Layer 17 of a small transformer language model trained on English Wikipedia (24 layers, counted from 0, width 128).
A neuron adds its activation times its output weights to the MLP's output. To switch it off is to set its activation to zero at one token and run the rest of the model.
A neuron's activation on a vector x is GELU(weights . x + bias), where the dot is the dot product.

Input weights of the MLP neurons that the questions are about. A number n stands for (n - 500) times 0.0018.
n63 (bias -0.127): 329 557 489 647 633 477 386 695 465 639 420 394 458 807 343 469 416 547 327 597 500 550 660 196 555 352 519 398 640 420 533 538 572 356 780 663 697 437 402 567 477 577 493 567 767 535 632 329 592 682 512 591 288 566 329 705 469 218 515 396 287 251 427 291 572 504 357 583 516 613 382 447 543 281 480 488 366 430 473 693 579 394 516 752 561 531 437 504 426 715 754 773 496 429 610 668 393 484 655 443 318 462 625 570 350 416 356 540 390 473 435 528 445 366 653 343 462 380 481 651 466 233 534 589 691 600 533 508
n134 (bias -0.211): 603 326 504 519 361 559 485 362 390 453 609 565 430 496 587 617 473 512 528 424 192 597 417 468 572 419 721 488 386 488 562 535 438 575 716 296 439 579 719 386 571 578 390 789 360 406 561 379 171 414 327 577 566 531 756 430 516 647 597 230 661 469 465 508 389 524 374 446 234 582 601 538 311 654 588 333 592 630 484 532 576 428 452 618 669 881 488 465 370 536 426 528 485 376 604 599 500 524 752 162 512 450 567 170 625 663 463 737 492 729 593 570 624 384 407 396 332 417 681 681 329 604 365 457 581 508 508 519
n146 (bias -0.197): 492 560 544 411 582 406 717 443 496 577 448 567 577 525 287 565 484 329 702 346 646 564 804 467 371 580 335 562 736 525 629 371 540 451 654 380 842 484 785 661 423 785 823 525 27 496 472 559 215 394 496 381 264 382 384 333 372 538 472 500 565 673 282 434 655 297 429 372 487 326 283 536 443 450 401 475 384 618 573 322 382 405 426 520 719 516 379 317 361 632 269 660 450 558 520 463 471 483 341 711 622 488 504 724 536 331 457 623 480 561 561 670 583 529 363 723 532 504 408 676 516 476 556 431 471 565 648 520
n243 (bias -0.152): 599 455 403 600 469 447 510 632 526 474 464 449 617 497 592 783 601 229 676 405 549 587 345 597 641 391 345 404 443 514 593 655 542 582 440 625 494 550 520 645 395 235 604 704 654 366 510 335 452 405 453 599 507 582 659 399 540 347 555 330 431 519 600 430 327 586 427 458 658 452 500 687 553 342 573 354 473 418 441 583 462 493 371 533 641 642 661 428 336 335 607 441 531 517 468 295 390 702 421 615 601 455 513 454 497 402 351 650 455 276 468 497 547 670 571 533 506 592 632 300 442 477 407 497 470 461 528 628
n354 (bias -0.212): 475 376 442 468 380 462 488 432 639 850 529 655 400 385 541 542 679 423 364 423 551 463 416 393 470 249 682 403 656 308 399 550 381 361 530 512 635 580 734 751 303 525 338 504 211 315 549 366 541 634 543 639 500 714 575 487 721 365 331 609 450 413 334 436 676 423 529 373 410 553 620 349 483 431 329 213 551 319 274 436 910 415 738 697 173 398 401 475 466 398 905 619 432 333 607 619 659 418 513 652 877 363 559 550 458 496 452 448 590 487 475 526 680 534 430 411 655 357 541 521 583 603 594 496 461 671 689 459
n384 (bias -0.103): 636 434 493 510 573 427 606 622 559 331 665 351 452 377 430 379 424 369 535 490 549 636 441 585 521 466 620 514 489 547 766 432 395 308 387 337 652 595 286 694 524 597 651 468 605 375 558 425 753 292 479 642 529 121 179 663 591 543 555 262 666 527 390 426 470 430 416 585 454 395 459 540 375 450 440 601 412 417 538 327 460 694 391 573 500 489 610 569 566 622 652 497 408 621 765 377 727 557 556 517 497 548 553 462 445 608 385 496 466 437 383 540 687 486 425 479 527 677 599 476 534 439 473 556 636 466 447 314

Output weights of the MLP neurons that the questions are about. A number n stands for (n - 500) times 0.00053.
n63: 422 495 543 447 500 478 554 590 523 433 477 236 586 582 365 356 485 569 474 469 426 442 737 661 539 779 590 519 753 594 791 526 542 557 304 771 309 586 560 647 427 231 438 308 682 385 292 557 488 356 426 530 378 480 529 305 489 619 445 822 657 334 415 541 546 493 424 618 584 899 469 540 496 496 275 651 564 450 397 587 453 330 570 439 263 516 625 507 400 288 552 547 419 542 446 223 353 571 559 594 379 411 555 211 621 290 507 615 528 559 682 574 585 376 450 566 473 450 556 475 425 544 559 402 593 610 430 538
n134: 549 602 588 535 403 504 533 308 728 391 756 245 464 492 662 441 523 539 263 445 425 340 434 673 596 335 555 604 672 546 190 567 469 590 530 637 477 346 602 622 550 285 566 362 680 571 489 569 377 533 445 638 594 465 517 463 429 336 587 670 615 529 395 447 477 259 351 461 739 396 731 566 736 496 544 589 606 326 504 469 552 519 511 527 449 687 480 671 519 397 358 449 643 631 696 546 441 256 228 661 410 324 295 576 277 602 599 352 660 176 704 508 554 266 461 478 286 578 593 482 596 423 599 492 520 456 485 481
n146: 398 517 775 614 500 568 658 830 522 320 574 522 594 338 374 814 655 350 577 353 346 225 342 479 527 210 540 557 609 543 542 492 517 409 479 705 496 557 440 717 244 448 660 577 304 500 443 691 551 512 254 742 157 549 490 367 273 459 545 539 391 629 469 522 650 367 651 333 617 408 549 404 621 555 642 428 526 521 532 296 772 385 483 469 504 401 437 661 244 419 641 670 649 605 451 566 530 649 653 492 553 674 428 236 513 44 313 354 495 614 527 429 411 639 571 666 686 509 564 45 381 400 473 565 727 559 458 426
n243: 588 423 500 536 484 503 307 373 568 408 397 500 384 477 246 454 503 532 351 365 513 543 555 438 661 431 718 548 607 516 455 304 587 579 406 546 490 413 592 410 595 747 441 557 461 462 458 596 411 663 546 475 541 371 532 617 532 604 346 303 749 411 431 676 552 580 690 377 624 594 444 320 570 576 611 744 446 479 604 532 432 481 475 552 378 684 371 531 428 436 522 480 476 476 338 642 478 557 510 380 349 464 487 372 625 649 560 523 584 651 372 474 392 353 566 487 369 424 696 629 611 330 450 484 723 463 494 448
n354: 614 505 430 305 422 349 392 592 320 353 520 359 462 717 329 363 360 516 767 620 504 558 548 512 513 222 467 411 572 584 522 449 472 481 338 438 424 465 408 411 705 536 533 717 387 441 435 552 677 130 280 728 344 475 647 566 484 733 315 452 274 369 314 524 500 542 632 708 741 759 177 294 468 417 438 547 436 604 377 601 418 591 484 732 649 710 663 390 729 538 354 566 323 534 338 257 414 714 512 446 496 579 638 479 571 468 413 459 483 665 724 575 492 777 587 646 467 372 721 515 564 353 496 484 525 484 469 581
n384: 490 305 449 543 561 479 520 802 406 605 400 460 713 375 373 588 535 532 465 423 209 438 406 706 400 529 581 360 362 450 674 514 457 429 389 650 458 562 532 471 522 546 380 493 589 744 600 724 740 548 566 396 979 426 433 476 588 619 248 489 335 541 416 493 554 660 429 496 507 393 595 637 574 423 408 497 408 564 489 471 387 531 448 417 493 522 349 604 346 303 556 646 504 507 562 260 403 392 651 306 530 343 633 474 593 504 542 736 560 425 325 730 576 552 325 323 272 504 706 530 549 411 493 429 493 483 434 661

Each question names a token from some text and the token that comes next. It shows the vector x that enters the MLP there. A number n stands for (n - 500) times 0.011.

Then comes g, the gradient of the next token's log-probability with respect to the MLP's output, scaled to length 1. A neuron's effect is roughly proportional to its activation times (output weights . g). A number n stands for (n - 500) times 0.0007.

"le", then "nd"
x: 345 437 341 466 691 454 415 488 448 214 440 573 506 386 507 424 676 458 526 808 718 421 588 508 441 673 468 326 485 520 506 582 645 560 476 607 467 632 432 630 619 600 438 542 328 455 363 524 491 380 452 141 574 554 496 460 381 640 621 514 571 464 437 289 670 256 609 584 536 337 293 677 596 533 528 480 469 523 473 406 699 368 475 562 529 525 447 673 315 522 505 566 781 240 462 225 561 502 485 620 439 595 601 539 424 461 795 364 428 594 602 638 434 433 492 561 391 519 490 525 490 644 763 529 481 454 455 394
g: 720 341 470 396 365 499 522 707 588 643 403 440 510 668 347 646 410 531 534 652 597 490 647 401 477 289 222 534 570 569 550 590 542 209 541 615 512 428 502 622 477 657 228 322 535 522 665 438 419 430 341 462 442 419 481 706 705 450 342 370 428 228 557 510 549 480 486 725 477 610 419 200 636 564 474 398 638 418 526 647 480 512 704 648 669 392 636 524 462 501 602 600 607 528 535 491 529 724 372 443 538 672 610 310 530 453 559 621 585 375 342 698 341 729 249 679 466 411 524 351 254 577 355 479 535 467 360 298
Which neuron, switched off, lowers the next token's probability most? n146

" She", then " re"
x: 468 272 423 448 619 357 457 523 559 416 352 570 479 569 695 464 564 417 492 759 818 311 561 554 456 622 394 349 612 442 516 557 572 491 496 672 442 588 557 540 634 405 491 380 227 513 401 420 538 501 364 466 593 337 353 549 355 374 543 436 594 537 437 332 632 355 629 669 522 397 405 712 515 612 486 376 448 517 445 368 737 481 623 366 331 300 485 514 500 428 389 492 725 328 403 289 446 644 502 519 465 679 632 583 452 408 773 485 464 792 456 563 486 465 732 686 451 626 399 534 473 578 591 530 636 587 475 634
g: 587 462 480 521 735 579 492 569 452 427 444 649 429 669 318 493 390 427 525 397 435 430 401 503 507 553 788 487 430 597 597 572 655 322 361 496 466 506 586 388 645 345 539 539 522 365 220 754 785 281 513 521 426 619 477 482 580 584 585 458 618 507 473 201 634 545 540 330 212 292 523 462 416 316 516 335 692 498 512 377 386 865 464 613 464 501 444 324 541 400 359 325 269 467 522 482 666 512 538 713 350 566 694 493 418 601 547 531 596 527 320 480 850 346 426 716 618 612 520 600 491 501 613 658 427 496 349 431
Which neuron, switched off, raises the next token's probability most? n146

"ment", then "ary"
x: 258 273 342 277 618 383 382 400 523 395 461 604 388 554 565 503 539 594 458 643 461 439 321 608 679 562 635 484 406 467 378 579 593 360 592 320 346 711 503 453 585 544 297 538 487 478 415 437 608 456 482 322 543 488 463 533 529 696 652 586 630 609 473 560 659 403 635 541 496 517 458 697 464 629 670 398 473 566 558 472 707 576 602 525 447 757 334 610 490 394 483 653 667 491 236 239 356 537 640 687 319 538 491 687 509 427 831 472 494 510 441 430 444 464 536 548 358 393 391 458 580 537 608 487 561 313 344 648
g: 530 743 751 509 413 324 596 343 561 342 805 224 470 405 513 581 397 638 381 313 342 437 525 605 353 464 756 432 682 573 401 457 529 449 556 397 622 502 638 390 541 633 465 614 309 499 497 380 345 581 626 459 456 635 435 433 653 518 562 455 363 718 491 704 330 538 354 393 505 580 410 438 497 410 612 660 488 547 520 438 531 380 489 620 371 590 393 601 423 340 762 474 161 586 796 455 666 227 601 456 418 322 473 697 667 711 650 267 468 415 400 554 526 613 369 514 512 587 438 635 413 542 507 480 543 346 378 593
Which neuron, switched off, lowers the next token's probability most? n134

"b", then "ack"
x: 505 443 439 315 587 363 289 296 594 481 514 585 420 534 569 427 644 522 420 618 728 354 452 424 708 572 399 366 567 203 467 721 666 461 326 458 430 594 339 337 582 370 409 500 516 316 395 453 639 444 583 632 579 509 428 516 383 448 496 675 640 362 641 501 791 485 664 523 523 421 523 581 527 427 605 589 487 506 454 469 754 652 478 407 454 506 427 743 463 512 659 534 741 406 356 459 410 517 526 680 319 662 526 616 483 315 558 485 291 486 387 447 431 407 637 727 399 503 527 487 437 555 610 743 490 408 267 661
g: 365 645 492 532 581 349 397 498 345 526 491 301 545 420 492 503 389 592 584 316 478 593 451 349 515 555 685 385 589 317 531 304 530 455 583 517 747 684 635 476 627 477 560 463 663 359 403 571 441 504 521 426 494 381 574 304 543 613 585 536 604 455 382 674 418 437 528 569 662 506 341 775 535 289 158 739 244 499 452 537 630 715 429 835 521 515 340 504 452 328 596 604 495 505 725 559 248 522 241 548 485 494 462 311 687 396 497 339 676 309 443 386 460 611 747 550 380 671 490 524 555 396 459 676 400 710 414 566
Which neuron, switched off, lowers the next token's probability most? n63

"king", then " Tom"
x: 419 325 496 339 637 330 261 638 517 495 387 453 162 604 760 474 626 435 579 582 620 466 365 544 730 668 458 378 477 404 586 571 655 470 614 415 424 486 364 325 480 380 402 278 615 576 359 426 540 542 521 434 553 463 391 484 496 462 545 606 679 421 468 537 673 488 617 599 563 471 516 782 389 595 581 503 483 599 545 545 562 692 633 554 484 768 432 542 310 337 350 316 768 576 314 440 515 535 509 587 473 670 461 537 345 405 637 402 259 438 371 399 531 467 475 492 531 582 455 316 584 703 772 384 649 424 494 647
g: 559 211 513 721 439 564 567 460 380 249 615 827 473 562 386 480 624 462 499 538 454 453 324 546 506 428 335 712 593 399 478 249 499 547 690 515 601 447 790 454 599 440 460 522 530 260 509 421 524 694 506 477 576 725 557 443 430 485 376 393 551 496 306 478 617 753 415 378 422 637 498 435 368 655 548 523 666 529 249 700 539 557 731 342 547 684 697 302 547 530 504 447 629 280 559 438 520 384 540 507 544 366 701 261 674 345 395 408 557 457 503 567 516 541 585 609 328 555 343 493 571 267 390 515 733 347 548 298
Which neuron, switched off, lowers the next token's probability most? n243

"08", then ":"
x: 337 458 362 386 501 405 295 509 598 336 532 574 475 507 719 478 736 329 430 523 646 522 600 469 481 609 584 418 492 421 355 434 568 470 388 340 375 633 501 107 680 407 471 586 363 422 395 560 520 596 406 482 631 489 348 739 463 457 505 498 714 385 554 410 778 498 519 530 575 451 493 734 390 430 454 347 426 606 509 458 610 559 450 470 554 604 639 575 464 498 341 448 859 495 335 459 432 812 589 572 436 667 530 624 440 379 627 373 438 496 420 453 517 519 775 656 348 586 566 404 600 553 446 457 660 474 220 532
g: 443 614 479 506 637 486 680 506 522 510 622 410 414 584 421 369 481 421 510 579 450 690 634 345 536 563 398 469 405 570 480 516 491 455 454 285 724 584 574 647 412 541 272 537 435 495 512 347 518 428 492 494 413 459 500 725 429 371 321 597 379 473 404 478 383 632 511 561 568 404 419 682 596 325 413 271 410 605 367 734 526 564 509 665 772 609 378 306 674 704 292 615 317 339 443 844 651 337 449 422 547 254 779 500 546 399 467 589 308 353 558 615 494 653 542 438 414 356 756 248 516 751 628 618 508 335 367 664
Which neuron, switched off, raises the next token's probability most? n243

"b", then " 2"
x: 244 402 365 587 654 350 368 419 490 531 177 647 450 520 566 366 510 401 473 673 589 463 351 502 596 663 412 400 483 232 517 592 545 378 570 519 304 553 558 388 608 360 298 518 444 457 272 438 636 480 485 401 551 489 461 616 409 283 558 644 530 377 456 555 726 484 703 417 538 634 482 640 479 667 666 492 443 463 553 412 961 607 444 452 492 624 392 565 463 368 521 595 712 460 441 448 442 477 491 681 363 504 497 614 471 528 758 548 446 440 445 448 581 395 507 820 381 375 587 508 565 610 615 658 452 344 549 699
g: 463 461 657 359 469 568 379 547 430 464 442 340 564 476 477 717 217 648 740 280 492 630 405 338 426 560 638 372 367 638 585 442 404 325 485 422 578 458 438 302 454 537 681 524 765 557 499 408 649 511 528 303 744 471 539 687 382 404 607 460 418 609 661 665 393 399 502 526 806 729 532 667 399 617 309 601 520 716 305 571 665 438 523 423 471 564 757 429 467 518 310 217 365 581 494 490 552 582 611 539 664 410 595 447 501 266 396 493 442 408 318 368 560 532 644 389 601 353 618 438 441 333 463 467 522 313 604 762
Which neuron, switched off, lowers the next token's probability most? n354

" Bar", then "n"
x: 479 290 590 272 492 421 351 422 549 380 285 488 583 548 563 393 650 323 568 727 664 362 612 406 374 504 407 473 518 482 477 603 740 406 505 509 387 599 614 420 525 376 386 279 656 485 427 257 536 558 529 482 617 467 487 581 436 560 559 628 536 278 460 390 663 336 634 867 530 604 444 618 500 555 449 515 377 513 506 458 837 430 550 555 427 601 515 464 411 447 381 580 833 417 558 408 402 510 470 565 415 701 568 622 393 348 665 446 363 452 515 353 636 391 696 615 325 556 438 462 535 650 620 553 703 575 366 520
g: 542 456 664 477 654 521 555 738 547 609 471 526 689 662 313 572 370 592 626 306 764 350 851 386 586 461 548 761 484 445 399 484 523 296 473 496 555 421 412 336 398 597 505 538 429 520 589 455 502 216 98 283 704 326 370 471 571 586 544 365 178 429 676 404 545 620 472 537 736 328 515 410 587 696 465 519 597 462 491 516 377 584 609 646 530 320 531 684 585 394 469 576 442 411 390 689 357 573 517 449 512 542 584 465 361 465 454 386 560 324 535 505 509 578 286 537 543 504 605 617 448 609 648 351 651 394 253 473
Which neuron, switched off, raises the next token's probability most? n63

"li", then "ter"
x: 462 374 280 309 667 494 377 320 578 498 391 567 539 482 599 429 815 421 596 708 688 434 631 455 342 684 473 442 565 431 440 459 685 401 505 545 412 619 449 449 592 559 316 502 443 526 420 425 646 507 509 297 553 561 407 532 326 540 391 588 512 402 430 154 575 230 475 669 467 511 407 741 554 383 667 460 446 602 471 470 694 425 383 445 510 547 450 628 307 611 471 628 696 480 430 325 593 535 543 568 480 711 464 486 359 479 797 471 396 723 626 589 479 363 618 604 382 484 354 404 503 616 678 630 549 485 503 502
g: 488 612 671 585 534 337 407 628 472 461 681 402 258 316 397 488 489 401 502 511 291 394 657 603 601 528 563 513 476 408 558 588 194 490 350 479 530 440 691 434 457 613 621 488 583 359 436 470 124 479 441 751 558 548 378 573 320 540 538 536 572 625 474 261 546 405 380 528 428 459 554 666 341 380 352 553 455 609 601 527 793 483 310 462 596 571 451 351 453 396 610 629 518 476 213 681 673 555 498 695 732 648 581 237 351 437 575 553 592 569 495 360 642 550 702 612 523 331 583 236 510 427 711 578 344 488 525 737
Which neuron, switched off, lowers the next token's probability most? n146

" his", then " many"
x: 513 277 453 232 667 411 483 557 445 320 477 626 601 512 497 502 540 435 560 427 749 408 435 587 596 559 421 473 453 489 669 679 615 552 518 611 327 564 497 307 565 301 467 494 442 597 475 497 318 435 449 373 729 380 352 611 442 573 533 488 715 508 507 371 604 321 779 640 473 446 428 750 465 453 534 432 409 408 445 486 677 325 608 471 357 508 548 491 442 362 318 444 662 453 405 402 359 512 535 577 553 661 578 585 377 336 730 466 584 548 514 576 504 425 594 610 477 581 342 483 496 544 666 629 477 559 441 591
g: 561 453 674 369 498 376 662 473 539 665 391 384 344 367 552 491 494 332 445 653 405 626 475 555 512 580 758 558 202 436 629 367 568 478 563 618 506 523 534 698 411 589 688 447 328 395 678 403 702 431 608 357 660 458 441 670 455 314 561 488 423 390 442 550 262 477 406 566 406 478 572 395 503 477 314 448 330 399 669 587 679 333 355 406 598 415 512 486 515 678 330 746 451 576 856 464 545 311 570 183 493 465 316 480 627 481 407 684 483 530 476 613 492 520 463 636 776 685 661 249 429 704 445 570 459 503 574 277
Which neuron, switched off, raises the next token's probability most? n243

" became", then " the"
x: 422 315 381 454 555 419 430 422 593 477 591 553 557 433 602 431 540 330 523 627 549 402 434 593 509 564 457 548 339 489 650 655 663 444 493 465 396 587 681 421 564 395 466 495 393 469 496 463 508 525 352 476 634 348 406 573 455 526 518 251 638 581 502 404 698 360 587 699 421 527 369 650 536 649 532 345 417 502 592 401 903 561 450 456 396 629 514 697 499 324 216 543 586 357 471 177 473 448 428 570 452 403 592 710 379 495 623 580 463 559 402 583 511 485 579 642 526 625 371 491 610 489 600 726 493 469 382 604
g: 443 538 424 573 676 472 494 436 608 259 447 144 479 582 591 492 713 412 515 599 637 588 483 618 461 604 653 383 220 724 555 384 234 373 586 258 513 658 421 581 461 528 490 405 459 478 523 476 514 483 287 724 534 500 548 198 546 199 535 378 668 548 565 468 520 711 562 441 471 409 483 488 615 669 584 473 299 642 366 591 531 539 578 508 403 338 474 394 608 629 770 619 481 403 324 633 786 252 567 419 447 324 494 548 617 744 392 517 504 500 586 453 540 584 546 530 585 648 330 460 643 623 494 430 569 404 289 272
Which neuron, switched off, raises the next token's probability most? n384